Layer 4 of a small transformer language model trained on English Wikipedia (9 layers, counted from 0, width 128).
A neuron's activation on a vector x is GELU(weights . x), where the dot is the dot product.

Input weights of the MLP neurons that the questions are about. A number n stands for n times 0.0066.
n1: 7 54 -4 -5 -48 35 11 26 19 18 37 4 -36 21 -4 -26 -21 -2 22 -23 5 53 -8 1 6 11 -5 30 2 -14 -51 12 10 17 40 22 -14 -33 29 -19 -11 16 32 40 3 49 15 23 -32 -1 -25 -11 -3 -21 45 -20 9 43 -67 11 38 -45 -42 0 -35 13 39 39 -3 -47 34 6 12 13 49 -24 -11 37 4 24 3 15 -52 31 -37 -20 0 21 -14 -9 12 1 49 36 -58 41 -21 -37 -54 -4 -11 -8 -7 53 19 57 -13 -46 37 -45 14 -6 -1 -4 63 54 -21 16 -6 12 -19 -77 -11 -41 21 13 -19 -26
n20: -7 14 9 14 4 -9 -32 14 -8 17 8 -8 -9 -2 9 1 -15 0 -52 -1 -12 1 18 15 2 2 -28 -13 -68 -15 -11 -15 -9 23 -21 -3 -32 35 -16 -18 -9 19 29 -21 28 -11 31 -24 29 -4 12 24 -6 2 23 40 14 -14 5 8 4 20 33 4 -7 9 -25 0 21 -12 -1 74 15 9 -8 8 6 6 -25 9 -3 -36 -15 -10 3 9 -9 -19 20 3 25 -25 13 23 20 4 16 -53 -15 -11 -13 -16 -13 -14 13 -16 28 -18 -54 3 -26 1 -1 29 -4 -7 -3 -3 12 6 -13 24 24 12 -3 -4 -21 11
n85: 3 44 16 -65 5 -25 27 28 6 -25 25 -34 5 13 -3 25 59 17 8 -41 -23 29 -2 28 25 -44 -26 -15 -32 -4 -61 18 13 -17 -17 19 63 -7 26 17 -11 46 -12 -10 -19 12 22 -11 16 -32 24 -6 36 -30 11 -2 2 -10 22 11 3 -42 -9 17 1 55 8 5 8 -26 -32 -32 -10 -10 -8 6 -31 -13 5 41 -10 -46 22 2 26 20 -16 5 -8 -1 22 -17 -16 28 18 -6 -19 -18 13 20 29 4 -6 22 39 -3 -1 35 13 18 -20 21 -18 9 26 -7 -7 27 -3 -59 -1 -34 -7 3 1 23 11 27
n136: 27 -1 12 28 26 33 -5 -50 49 -22 -21 -5 -44 -17 -7 39 46 -37 -33 7 -14 35 -48 -20 -12 14 -20 -15 18 -10 10 -16 -45 50 3 19 -20 -15 48 -40 12 -19 -20 46 -4 15 18 0 30 13 26 25 -47 -16 6 13 -42 25 -22 2 -34 -50 11 2 11 36 -15 17 -26 -37 39 46 0 -3 26 -5 -20 -37 0 7 -11 -17 0 25 -17 8 36 -69 25 18 4 -47 2 11 -8 -7 -9 20 0 -23 -8 27 2 -10 -35 12 21 6 37 -2 50 29 30 -47 12 23 8 -2 32 -4 11 -32 -8 -94 16 -25 -26 -39
n161: 37 23 12 -30 -13 23 72 37 -2 -30 35 -32 14 2 24 23 -57 1 -23 34 -22 -16 15 -38 -19 15 -49 -34 -35 -11 -2 -61 -28 42 39 -20 30 -27 34 46 -18 -2 -9 8 12 -12 -3 22 -38 2 -3 -42 -9 24 9 -77 24 -44 -31 -1 -40 18 -15 46 -27 11 -9 -24 -1 -4 -30 26 20 31 32 -29 -12 -22 10 -1 -1 -15 2 9 -36 -57 -23 56 27 -63 24 -15 -1 17 3 3 1 -19 -25 -10 38 -18 13 -8 22 -4 22 -2 66 3 -4 39 32 -20 -23 8 8 13 50 15 -34 -17 -3 3 -18 6 19 -4
n176: 70 -27 -6 -9 3 3 15 -33 43 -1 -12 13 17 1 -20 -13 -25 -23 -31 10 -15 -11 3 34 -37 -3 3 46 -13 -13 -38 22 46 -17 11 -11 2 5 -18 8 -7 0 27 -46 -16 29 -41 38 2 -20 -12 14 -7 12 -19 -7 16 23 -13 31 -1 -2 -39 -11 21 -24 -26 -27 -12 -14 -13 48 -17 18 -27 -29 37 1 30 6 -8 14 -4 -15 -36 23 10 8 15 -7 32 41 -22 -38 -44 60 12 33 -74 42 -10 64 20 15 29 12 -8 -46 16 46 -31 -14 10 -13 35 -9 16 14 50 21 -22 5 -37 -29 48 19 15 -1
n202: 29 27 -1 1 -8 -21 3 0 -12 48 -27 1 -16 6 18 10 -56 -15 -47 -7 -10 14 -27 11 -7 -26 -3 62 -5 -19 -23 -27 -12 -18 -48 24 10 0 41 -15 7 3 10 37 -17 49 31 -12 14 22 22 -32 30 -32 27 5 -16 -10 26 3 -26 -69 91 -11 14 8 2 0 5 -21 48 7 -8 -8 64 -11 9 -20 39 35 27 -6 -43 13 -22 -13 -24 -3 18 3 25 20 -19 -32 -17 1 -73 16 -10 -26 -10 7 21 -7 -8 72 6 -27 18 -20 14 21 -22 -53 -18 30 -14 15 7 -39 -4 4 -18 -11 -13 -27 -20 -7
n304: 12 17 9 22 -21 -7 40 -2 -18 -11 -51 -1 -18 -38 0 -15 0 14 -35 0 -8 10 3 -44 25 27 -10 -2 22 -17 15 -3 2 22 -37 -9 -1 -4 16 -4 -18 40 -6 3 -19 40 17 -38 -5 -10 48 8 18 -23 33 -1 -73 6 -1 -3 11 17 -13 22 -9 15 -19 -2 -33 -28 -15 -3 42 -5 26 9 -15 49 27 -9 3 -37 -50 12 -6 -34 18 25 40 15 29 21 19 17 -51 14 -7 15 21 -15 -6 2 -8 -1 -14 1 25 7 6 20 5 -44 -55 -9 28 -24 16 12 -9 4 -41 -27 -20 9 13 -18 11 0
n323: 27 36 46 -11 2 40 -63 19 0 -5 13 28 21 -20 -16 -27 10 -25 31 -16 13 -43 -30 -10 10 12 -16 45 -16 -18 5 -6 -13 -13 24 -5 3 6 4 14 2 -5 -18 0 -2 -19 6 -23 -3 -5 60 21 -63 -3 28 -27 2 33 5 -7 -71 -9 13 7 -16 10 -23 25 24 -19 35 6 6 -17 2 -41 -11 94 4 22 -6 14 19 21 -3 33 64 -1 4 -31 10 -18 -34 -63 -36 -27 35 8 -1 4 -6 13 -16 -15 11 -8 10 -47 -24 -12 10 -6 6 26 7 10 -44 4 22 -27 -29 -10 13 -1 11 1 4 44
n331: 38 30 -18 1 -17 -12 2 -23 -2 -15 -43 -41 25 51 2 2 43 -18 -19 -2 33 -19 29 -40 58 -37 -7 -2 -32 -5 -5 -21 -3 32 -12 -13 -6 2 39 -4 7 56 10 1 11 17 -48 -50 2 24 -2 -22 -63 -11 18 6 -46 1 -17 11 29 -9 64 -12 19 21 -51 6 -1 -5 17 26 50 24 -2 -29 -21 -1 -31 25 -7 4 39 28 14 17 -46 -7 22 19 45 -64 -20 41 -7 25 -24 -8 -13 37 14 -34 8 -6 -33 -8 44 26 6 14 -33 1 -32 -29 -19 -17 -25 5 7 7 2 1 -13 -11 14 -23 -8 -2
n348: 5 45 20 1 -18 -85 -26 -20 47 52 -62 14 48 53 17 -17 12 -30 -1 -18 29 21 -45 -38 1 -2 -17 65 10 -16 5 -68 14 8 -28 40 29 17 -29 44 -23 22 37 17 -12 54 -22 -24 -11 -13 -19 -35 -43 -35 8 17 -26 49 27 13 2 -27 10 12 52 12 26 2 -33 15 40 47 -59 -33 68 -20 18 -27 -27 15 11 -8 25 -19 -7 15 12 -4 -15 -19 -16 -22 33 28 -54 22 24 12 -17 0 19 -50 -29 11 73 71 2 -19 10 28 -25 -57 -20 -17 -67 -15 1 -14 3 -25 2 35 -28 -13 13 -3 -1 -42
n350: 71 -3 21 -15 12 15 -27 53 1 5 -14 -25 -20 18 -29 -2 -12 -46 -34 22 -18 23 -52 -10 -3 4 24 10 6 -8 -6 -3 -41 -10 10 5 -2 -17 27 -31 24 -4 20 -13 -51 44 -21 -17 -26 -10 3 -54 -60 25 15 -2 -1 32 9 15 36 -20 3 -4 -29 -43 -48 15 -22 17 23 36 42 9 15 -9 12 53 13 19 -5 -23 8 31 -10 -30 29 32 -3 5 31 0 -8 -2 -36 44 3 40 12 -11 -13 12 -19 51 -43 -13 2 -60 -5 -19 28 -21 -20 -1 26 2 -2 -7 18 -34 6 1 -15 -27 40 -1 13 42
n389: 11 18 2 21 36 9 7 -5 32 -67 -7 -40 34 -9 -37 -55 40 -40 39 -8 -4 46 3 -44 -19 -12 -34 22 18 -15 -20 6 -6 31 -3 7 -20 14 -5 15 33 13 -36 -68 -8 11 -6 2 24 1 28 28 8 33 0 -60 -31 21 4 -5 23 9 -22 17 15 49 7 -21 -40 -20 -24 -11 -29 -15 -40 -2 5 -37 29 21 21 -4 -28 12 26 -42 48 28 9 -5 6 12 6 -23 12 9 23 2 22 1 25 -28 -43 -4 2 -7 12 29 -18 -30 14 37 24 33 -13 52 35 4 2 14 -1 -42 12 -16 14 13 -57 6
n430: -17 2 36 -75 -2 -18 -70 49 -13 20 -35 2 41 35 18 26 33 -49 22 49 10 -13 14 20 2 -55 3 13 -9 -11 -51 11 -13 3 -2 -15 -7 22 4 19 9 12 45 33 59 -10 -21 -33 11 -23 5 -28 -3 -58 -18 -2 -19 28 6 61 10 -27 30 18 4 9 -35 9 -30 15 -39 4 16 2 24 11 -36 7 42 46 13 -54 -5 32 -28 8 34 57 -8 -38 1 -28 28 28 10 -28 3 3 -28 31 49 -27 -17 -10 -24 22 5 -4 7 25 6 3 -25 24 -25 -29 15 -6 27 -8 -13 -49 15 8 -25 -50 -10 -3
n474: -10 16 9 -4 11 8 -31 -53 53 -6 30 7 -2 29 -25 -2 19 -11 35 12 -35 36 -19 -38 -9 -45 -6 30 -25 -7 -34 -6 -23 3 -8 45 30 29 -10 -17 28 -5 -14 10 -27 42 3 2 -9 8 -11 20 13 22 16 12 -12 49 5 18 2 -19 -19 -23 -24 -14 -4 -16 -68 -28 20 52 -50 -29 -3 -16 13 1 0 44 44 -17 -40 46 37 -11 -43 8 5 20 -13 -10 -50 20 35 10 7 -5 -11 21 16 27 2 53 35 13 -15 -34 3 -21 5 -4 -17 3 16 78 -6 9 -12 20 -24 -11 45 -55 -5 22 -21 35
n530: -8 30 -13 20 18 -20 33 2 3 29 31 7 17 2 10 -43 -23 18 -2 -33 -57 34 -79 -76 -6 -12 9 62 10 -9 5 -24 10 25 15 -1 -46 14 -25 17 15 -16 17 -24 33 51 8 -5 -5 5 -20 -2 5 -7 16 -26 -14 -2 37 13 19 32 -12 -14 37 -8 -20 0 -57 -22 -2 24 -14 -7 0 20 -44 11 -20 -43 23 -47 -27 10 -2 8 36 -3 28 20 16 38 -16 33 14 12 16 24 -23 -18 4 26 13 30 -13 -4 55 -59 -20 1 -4 1 13 16 -28 45 23 15 8 21 -35 -11 35 13 -16 -45 -6 14
n532: -8 -19 44 -40 -18 -8 4 -21 -27 -4 -8 -38 16 13 -3 -10 -18 13 -13 -10 -2 -1 4 21 -11 -8 -44 -16 -28 -17 -66 -10 5 -12 50 13 -51 0 53 -7 65 -12 41 36 37 22 6 -13 7 5 30 -32 34 63 16 -23 11 -14 -34 42 3 17 49 9 6 3 2 1 34 3 38 28 -24 12 -9 5 -68 -18 -11 15 23 17 -40 -32 -12 2 -35 -33 2 -5 38 -39 -18 -21 -26 16 -51 -3 12 14 57 -2 -9 -7 -7 -5 54 19 24 -28 -33 -10 1 7 16 45 -24 -3 2 2 -31 -34 40 -24 5 14 4 31
n596: -17 -31 28 -27 8 14 -43 -6 14 -17 -38 22 -14 -14 -16 11 9 12 -5 20 -6 -28 -26 6 -9 -67 64 26 -7 -9 -21 2 -2 5 23 19 -12 -3 18 14 9 -19 13 -18 12 -16 14 -24 5 -16 -11 14 27 3 -2 4 2 -20 -15 24 19 -1 13 32 34 -8 17 9 -26 17 -3 -17 42 0 -12 -19 -31 22 -22 16 -10 -48 1 -8 -14 10 26 10 -3 -32 -5 -10 11 31 21 -12 42 -21 1 17 56 -16 -26 -6 23 21 3 32 -7 -31 7 16 -28 13 25 -11 3 32 0 1 -9 -50 20 12 -20 9 -12 35
n612: 16 -18 -15 -73 12 -22 1 -2 4 13 -2 21 51 -16 -41 43 29 -22 -2 -11 -21 47 -37 3 -2 -33 -16 50 -38 -1 -61 -15 47 27 -59 31 -18 -23 -28 -8 -3 -14 -34 -22 39 2 15 -34 24 -10 -6 15 -26 8 -49 26 8 10 3 17 20 -30 64 -13 31 -15 -35 18 -35 -22 51 11 -17 -7 13 -14 -1 4 -13 -27 -11 4 -22 36 7 2 -17 -34 -8 -15 -6 -12 15 7 15 -6 -1 -8 -25 19 39 50 40 14 8 11 15 34 33 13 -2 -10 -4 35 15 14 41 -26 29 7 8 -31 17 -37 7 -2 -6 -3
n636: 50 36 -10 47 -11 -21 -13 33 12 14 -47 -32 -39 32 -37 41 4 25 -16 57 -3 -1 18 29 61 2 -48 -13 25 -9 6 -3 -26 12 -2 42 20 -23 30 4 20 -18 -43 17 11 -15 5 -14 30 10 10 6 6 -36 -26 -44 -22 -30 -30 -24 -23 3 -19 3 23 -10 47 11 10 -3 20 -41 16 24 56 -28 0 -12 12 63 39 23 -6 -9 -25 -11 2 -39 3 -37 21 -25 -64 30 -8 -11 -9 -3 -8 12 6 -10 -19 2 -47 84 19 -49 3 -33 -12 10 -19 -62 -12 40 -5 32 52 -44 -35 2 0 1 13 20 -1 10
n671: 11 43 33 16 12 12 9 -27 6 11 3 -33 52 -27 7 44 3 30 -9 13 14 -9 -8 9 10 -7 -31 -11 -71 -10 14 -41 -14 25 20 33 12 4 -2 -5 53 18 20 28 12 10 19 12 -36 29 -36 -11 2 -17 -6 20 -37 7 -4 14 -18 -45 5 3 -11 33 -25 -4 -13 -30 10 7 -26 -33 51 19 -57 15 35 -26 20 -44 -13 4 -3 2 22 11 17 21 4 -53 -25 9 16 -6 -22 -7 0 33 -8 49 -1 -14 8 6 8 1 7 14 1 34 10 -15 -38 31 5 1 1 -54 -15 -21 5 -12 -27 23 -46 11
n748: -7 10 -1 -2 5 2 -43 -4 -18 37 45 -7 -33 1 1 -49 -2 -20 2 -12 6 4 -3 -6 16 22 -20 30 10 0 -28 -1 -22 9 -13 -6 19 -19 41 -2 28 -13 -15 -10 8 26 -10 -32 12 -19 40 -4 -18 -23 9 -52 -37 24 -8 -2 -20 8 -25 39 30 22 -2 5 -39 0 -11 10 -15 -37 -15 -40 -32 46 7 41 30 -3 17 2 41 -26 71 32 -4 -38 48 62 -13 -11 -27 -2 -3 15 -13 -13 19 17 33 19 -23 -17 29 -23 -8 2 -29 -35 -5 -34 21 40 -3 2 -1 5 -26 29 -62 -50 33 -7 12 33

Each question shows a token from some text and the vector x that enters the MLP there. A number n stands for n times 0.1.

" Pil": -8 1 1 -2 -2 4 -3 8 -16 2 5 -7 2 -5 18 -4 6 2 5 10 -8 -11 1 -1 0 -6 -6 3 9 74 0 13 0 -24 -1 -13 -3 0 -4 1 -19 7 2 2 -2 -5 11 -3 0 -6 -11 7 -2 -11 -1 -4 7 4 -1 -19 -8 -8 -1 -1 10 5 -2 0 -4 10 -5 11 -3 -10 -4 7 5 -3 2 5 -11 3 -3 9 -8 6 1 11 -13 6 -7 6 -17 2 8 -5 0 4 8 5 0 2 2 -11 13 -1 11 -5 2 2 -1 6 -8 10 -9 -3 -1 -15 -8 0 -3 1 0 18 -14 -7 -4 5
The three highest activations, in order: n430, n85, n323

" time": 0 0 -8 2 -8 3 -4 9 -13 2 5 1 1 -6 -8 0 -1 4 -5 -8 -8 1 -11 6 5 2 7 -2 9 74 3 -7 -3 -7 -7 -16 4 0 2 -4 0 -12 9 -2 -11 -1 -1 -4 -5 13 -7 2 -5 -5 1 4 -9 -5 13 -16 11 12 4 -6 -3 2 -2 0 3 11 -1 0 1 6 -3 -1 17 -3 -2 -2 1 2 0 1 2 2 6 3 -29 -1 -30 -3 7 -1 -7 0 -1 -4 -3 5 -3 1 9 4 -3 4 -9 0 -8 -7 14 -4 -2 8 14 -1 -1 -12 -5 -5 5 5 -2 21 2 -1 7 -6
Which neuron lights up most? n350

"t": 4 0 -2 7 1 0 1 1 -3 -3 -5 7 -2 -1 -6 3 1 4 -2 -10 -10 -16 15 2 0 10 -3 4 11 67 4 2 5 1 2 -1 -2 -1 -4 -8 10 -6 -14 11 -16 18 5 2 -3 35 -10 -16 -1 -5 5 -5 12 8 9 -20 -4 11 2 -5 -3 -4 -5 0 0 4 -6 3 5 6 -10 8 -2 2 4 -1 -13 18 -15 0 -6 -2 -3 6 -13 7 -34 -4 4 -2 -4 -1 8 -5 -5 4 -8 5 2 -9 -2 10 0 1 8 -3 20 -5 -3 -9 6 -5 0 -16 4 -7 -4 0 13 -20 -1 -10 -12 -11
Which neuron lights up most? n136

"===": 2 6 -9 -2 -11 5 1 -10 -10 -1 -1 -4 -2 -4 7 -1 2 -8 1 -10 2 3 -4 -3 -14 13 -7 2 12 79 22 3 4 -10 -6 -7 -7 0 -9 5 -12 0 -2 2 6 -9 10 11 7 7 6 -2 -8 -1 5 -3 -8 4 3 -4 -2 11 -1 -11 0 -4 2 0 4 -6 3 7 2 3 -4 0 11 1 -2 3 -1 3 -4 5 -2 7 -3 -8 -5 -3 -3 3 -7 -3 -6 2 -5 -4 4 8 -19 -5 -5 -9 8 -16 -7 -14 -8 -5 -5 7 -6 8 -3 1 -1 -10 -10 12 -8 6 8 13 4 -13 4 2
The most active neuron and its activation: n323, at about 1.1

" the": 0 1 -6 0 -16 -4 1 -1 -4 -2 -3 1 -2 1 5 0 -2 2 -1 2 -1 2 0 -8 -5 13 -3 0 4 85 4 6 2 -8 -4 -13 -3 0 7 -4 -1 2 -11 0 3 6 -1 12 -5 1 -2 0 -3 4 -1 -1 -1 1 2 -34 0 6 -13 -2 -2 4 1 0 4 -1 -3 13 -4 -9 2 6 0 0 2 -2 -2 7 -8 1 0 -6 4 9 -17 -3 -9 3 3 -1 -3 -3 4 1 11 -6 -2 4 1 1 5 -3 -4 2 -5 -4 8 2 -9 3 -1 -7 -1 -2 -16 8 -1 3 6 10 4 -2 0 4
Which neuron lights up most? n304

"cats": -6 -1 11 0 7 10 -5 -7 -24 -2 -7 6 -1 -3 16 -2 -4 -7 -19 -3 3 -9 3 6 -12 -4 0 -3 1 81 12 -7 -1 -10 8 1 -1 0 -3 4 11 -3 -1 0 8 -9 -8 9 -5 4 -1 1 -1 8 -3 -2 5 -2 10 7 -4 3 -3 -12 -12 -5 2 0 -1 7 -3 -3 -6 17 -6 4 1 1 4 -6 -15 5 6 8 -1 5 2 4 -14 -1 -13 6 -2 0 7 -2 10 -10 9 5 -6 -13 2 -19 0 -11 4 3 -7 -9 4 -4 7 2 4 -6 -1 -15 -7 12 0 1 5 30 -2 -9 1 -3
Which neuron lights up most? n596

" between": 5 4 4 -3 -13 7 0 -4 -27 -7 8 3 -5 -1 -2 -8 13 -1 4 -16 -6 6 2 1 -7 7 -2 3 4 83 7 1 1 -14 1 -1 -9 -1 0 1 -5 0 -7 1 -3 -3 1 7 -2 -8 0 -1 -7 -4 5 -7 -6 9 7 -11 1 5 -5 -16 1 0 1 0 4 -10 1 -7 3 -4 -4 -1 1 4 -7 -2 -5 14 -10 1 3 11 3 -9 -19 1 5 0 1 2 -4 0 3 -2 -4 0 -6 3 0 -9 -2 1 -7 -9 -1 4 2 5 -4 13 1 10 -1 -3 2 8 -2 -4 4 21 6 -2 5 -6
The three highest activations, in order: n323, n1, n530

" Clark": -5 -3 -1 -3 -4 6 -7 -6 -17 -5 1 11 4 -7 9 -3 -4 -2 0 7 -3 -8 -7 -9 -10 -7 -2 3 -3 78 -5 6 9 -8 3 0 5 0 -9 1 11 -6 -1 -11 2 -6 1 6 4 -3 -3 12 4 4 -3 2 3 0 -2 -10 1 18 4 -6 -2 -11 4 0 1 -7 -4 -12 0 5 -1 12 17 -4 -5 -1 -22 1 2 8 -8 10 4 5 -13 -4 -17 15 -7 0 8 -2 8 -7 16 -3 2 -3 7 -26 7 -10 -1 6 -5 -16 -5 -3 -1 4 1 -7 -1 -18 -10 17 1 4 6 14 -1 -2 2 5
The most active neuron and its activation: n596, at about 1.4

" their": -2 1 -3 0 1 6 -5 6 -3 0 -3 4 3 -1 1 2 -3 -5 -5 3 -5 -11 -3 6 -6 7 1 3 9 74 1 -1 -5 -14 -8 -10 -6 -1 1 -13 7 -6 -3 6 0 -5 -2 15 -2 1 -3 2 -7 0 2 -12 2 1 0 -32 -3 16 -8 11 2 2 -2 0 -1 13 -3 6 0 8 11 -6 11 1 -1 3 -4 13 -7 -6 -2 4 2 1 -22 0 -4 5 1 -1 0 -3 2 4 10 2 -6 9 14 -9 0 2 -4 0 -6 0 0 -4 -1 -7 0 2 -1 -12 2 0 -3 -3 4 21 0 -9 -2 -1
The three highest activations, in order: n636, n323, n748

" his": -7 3 -4 2 -8 4 -5 9 -6 3 5 4 0 -7 0 0 -7 -2 -4 1 -6 -4 -11 -3 -4 7 -3 5 7 78 2 -1 -5 5 -4 -5 -2 0 4 -7 4 -8 -3 5 -12 -2 -1 12 2 6 -11 2 -3 -6 4 -11 4 -2 7 -31 -3 15 -6 7 8 1 4 0 1 10 -1 8 3 15 9 -1 5 -2 -2 3 -2 16 -8 4 -5 4 3 -2 -22 -1 -11 2 3 -1 3 -3 0 3 16 -4 -9 4 6 -9 1 2 1 -1 -9 -4 1 -2 -2 -13 -8 -2 0 -16 -7 -8 -2 2 0 16 0 -4 -1 7
Which neuron lights up most? n636

" Light": -10 4 -7 -5 -20 16 -4 4 -12 10 5 -4 1 -2 6 2 -5 -1 -8 5 1 -14 -1 -3 -3 1 2 -4 4 73 11 2 1 -10 2 -24 16 0 -3 1 3 -2 7 9 -2 -1 0 10 1 2 -5 -13 12 1 -7 -7 5 2 -7 -13 -4 8 7 0 -1 -2 1 0 5 5 -4 -2 -1 1 -5 13 12 1 1 -10 -11 -2 -1 9 -4 1 1 7 -21 -7 -12 4 -3 -1 8 -4 2 -5 -15 3 0 -8 7 -17 6 -2 -5 6 -2 -1 1 -2 1 5 -2 -13 0 -11 7 9 -1 -4 1 23 -1 -8 -2 -8
The most active neuron and its activation: n161, at about 1.9

" were": 0 1 -2 0 -2 -2 -2 -11 -17 0 2 1 6 1 5 -2 -4 -7 1 -12 2 -4 -3 2 -3 9 -4 2 1 84 14 8 2 -15 -3 -1 -3 -1 -14 -4 1 -5 -5 12 -4 2 -4 -3 0 19 -6 7 -2 -5 6 -10 7 5 4 5 -1 -4 -10 -8 3 2 1 0 2 2 -1 -3 -3 10 -8 -14 10 2 3 8 -9 6 0 0 0 -7 3 -1 -20 12 4 3 -6 0 -5 0 6 1 1 -8 -7 -1 6 -1 7 -1 -1 -9 -10 1 1 -2 -3 -2 3 -4 -1 -16 3 -3 -3 3 5 8 5 1 -4 -6
The three highest activations, in order: n323, n176, n748

"s": -8 4 5 0 -10 3 -3 8 -5 -3 -2 -5 0 7 2 -1 -8 -7 -5 -6 0 -19 -1 2 -6 2 -5 -1 17 82 2 -1 -9 -3 3 1 -8 0 7 13 -1 5 -5 9 0 -6 -2 3 -4 4 -5 -3 -4 2 0 -6 4 7 -1 -28 -3 13 -3 -9 -6 1 2 0 3 11 -9 -3 0 11 8 -4 -1 0 0 2 -6 4 0 -2 -2 13 1 6 -19 -2 -7 -3 -1 -2 2 -5 3 5 -3 5 -4 -6 8 5 5 -3 3 0 -4 -5 -4 -4 -4 -5 -2 -8 0 -9 0 6 -3 4 11 20 -1 -3 1 -1
The three highest activations, in order: n161, n323, n636

" a": -4 3 1 3 -12 5 -3 -3 -7 3 8 6 1 1 4 -2 -6 -4 -13 1 -8 0 -4 -2 3 10 0 2 7 82 17 -9 -8 -21 -13 -12 -9 0 1 -3 6 -2 -3 6 -6 1 -4 -2 -1 -5 -7 9 0 -3 3 -3 -6 5 10 -26 -2 19 -8 -11 -1 7 1 0 -2 4 -2 0 -1 2 1 -1 -5 3 8 3 -6 5 1 -1 1 2 3 5 -19 0 -29 6 -1 -2 -4 -2 6 2 -2 3 -12 8 4 0 3 -3 0 8 -9 -4 9 -3 -6 -4 -4 8 0 0 -10 -1 1 -6 -3 12 -1 -11 0 1
Which neuron lights up most? n748

" Trinidad": -4 3 9 -1 -1 7 -1 -5 -44 -4 1 -13 -3 6 7 -1 -3 -10 -11 -13 0 10 0 0 -5 -3 3 -4 4 74 -8 17 -11 -19 1 -7 -8 0 1 11 4 -5 0 -1 -6 -8 5 5 5 1 -5 5 13 8 0 -11 -11 11 5 -4 7 -3 2 -2 -8 6 1 0 9 9 9 -2 -8 -9 -16 3 6 -3 -2 -3 -10 3 -1 2 7 4 3 -2 -21 -1 2 2 -5 1 2 -2 -2 -8 13 9 -14 3 -9 -14 8 0 -13 11 -5 -3 -5 -2 -5 6 7 -2 -1 -11 -19 11 6 -4 15 13 3 -3 -3 -1
The most active neuron and its activation: n532, at about 1.1

" |": -3 2 -6 -2 -4 2 -5 -10 -12 4 7 0 -1 -5 1 1 1 -1 0 -4 0 -8 -2 6 -2 3 -1 1 6 85 1 10 1 -10 -1 -5 -5 -1 -4 -4 -3 -14 -1 4 -2 -1 0 3 -4 4 4 -3 3 -5 -4 -6 -3 -1 1 -33 -4 1 -8 0 3 2 1 0 1 -4 1 4 -2 1 -10 -3 -6 0 -1 -7 -5 -4 4 -2 2 3 2 4 1 7 -5 0 -4 -3 -3 -1 1 1 10 0 -7 -1 6 -3 4 -13 -10 -2 -5 2 3 -7 -4 1 1 2 -1 0 -2 7 -3 3 -2 -2 5 -4 32 1
The most active neuron and its activation: n748, at about 1.7

" performing": 3 2 1 -3 -7 -2 3 -10 -7 -5 1 -2 1 2 6 -2 0 -2 3 5 -10 -4 2 -2 -8 5 2 5 8 77 -1 -1 -3 -38 -21 -16 -7 -1 -1 -5 -11 0 -1 1 -14 2 -1 4 0 10 5 5 -8 5 9 -5 7 2 11 -7 0 10 1 7 -2 -6 1 0 8 1 4 1 -1 -4 1 17 18 2 -1 -1 -9 10 -4 -4 0 4 -3 -1 -26 3 -9 5 0 -2 -2 -2 10 0 8 2 -12 -10 2 7 8 2 -11 -10 2 5 -6 -6 2 11 2 5 -1 -10 -3 4 -3 3 -2 0 2 -4 4 -3
Which neuron lights up most? n176

" Pat": -5 -1 -7 -2 -16 4 -3 16 -17 10 7 12 -4 -10 10 5 -3 -3 -9 10 3 -11 -10 -4 -6 -8 -16 7 2 68 7 19 3 -14 6 -7 1 0 -1 6 -11 -10 2 -6 1 0 9 -4 -1 -1 -5 14 -3 6 7 2 10 7 1 -15 -3 -5 0 -9 6 -23 6 0 6 5 10 -3 3 -5 -12 4 0 0 0 -2 -25 8 -1 8 -3 5 -10 7 -7 -7 -22 -4 -21 0 14 -4 4 4 -6 1 8 0 5 -7 2 0 1 8 3 -4 8 -4 -1 -1 -2 3 -1 -13 1 5 0 -3 -7 9 -12 -8 8 -4
The three highest activations, in order: n612, n323, n596

" amb": 4 1 -1 0 21 -8 -1 -2 -11 13 -5 6 -3 3 10 -2 -7 7 14 1 2 -14 9 3 4 -3 -16 7 1 59 18 9 -6 -33 1 -11 1 0 -5 5 -15 -4 -2 1 -23 -2 11 17 0 2 -17 23 1 -4 -2 10 10 6 1 -12 -8 -8 5 -19 1 1 2 0 1 3 12 3 -7 -18 1 12 2 -8 6 -3 -8 -2 -9 13 13 5 5 4 -4 10 -2 7 -9 -1 -4 -3 -1 3 -5 -6 -6 5 23 -22 11 8 -18 -9 0 5 14 -1 3 -5 2 -2 -1 -17 -13 -4 -6 -9 7 20 -16 2 -6 -13
The most active neuron and its activation: n202, at about 1.8

" United": -5 0 -4 1 -7 3 -1 -3 -11 6 -2 -3 -4 6 0 -9 -5 -1 1 -11 4 -8 -2 -11 7 3 0 -1 5 84 -13 8 0 -9 -5 -2 -8 0 1 14 10 -2 -5 5 -10 -8 2 8 8 1 -11 8 6 2 -1 -5 -2 13 -2 -10 8 6 5 -1 4 8 5 0 3 1 -4 3 -2 -16 -2 27 -4 -6 -1 -2 -3 3 -3 -4 -4 2 7 -2 -17 -8 -2 -4 3 1 0 -3 -3 -2 8 -5 -6 -10 -3 -3 11 -2 -9 8 -7 -7 6 -1 -6 5 7 -9 -1 -13 -15 10 -1 3 16 20 3 -7 -2 -6
Which neuron lights up most? n389

" for": -6 1 -5 0 -5 6 -4 1 -22 0 12 5 -3 0 2 -3 -6 -5 -4 -10 -10 -7 -8 -4 -8 5 -5 2 5 83 -13 2 -2 -2 2 -8 -5 -1 -3 -6 7 -2 5 1 -19 6 1 2 -6 10 -5 -1 -3 2 4 -1 -1 11 1 2 1 4 -3 -8 3 6 3 0 0 2 4 -6 2 11 -1 3 0 6 1 -5 -1 8 -5 4 1 1 1 -1 -23 -8 -19 0 -2 0 -1 0 3 2 2 -1 -11 -4 2 -5 -4 4 -2 -3 2 4 8 -3 3 2 -2 1 -1 -3 -15 -1 3 -1 -3 19 3 -4 10 1
The three highest activations, in order: n1, n350, n530

"ua": -16 -3 6 2 8 3 -3 -4 -13 -7 2 -4 1 1 4 0 5 -10 8 -3 2 6 12 2 0 1 -2 1 -1 84 -2 -3 -4 -10 1 -1 -9 0 -6 5 2 -8 -4 -4 -9 -15 0 13 -3 2 -2 12 0 11 -2 8 -1 9 0 0 -3 3 -2 3 -9 1 4 0 1 -3 1 -4 0 3 -14 0 2 0 1 7 -10 0 2 6 8 2 1 -1 -15 -1 -33 -6 2 -3 4 -2 4 -5 30 1 -4 -2 -9 -19 6 -11 -11 4 -3 -4 -2 4 -5 3 -8 -6 0 -14 -7 8 0 -8 16 3 -5 6 0 6
The most active neuron and its activation: n389, at about 2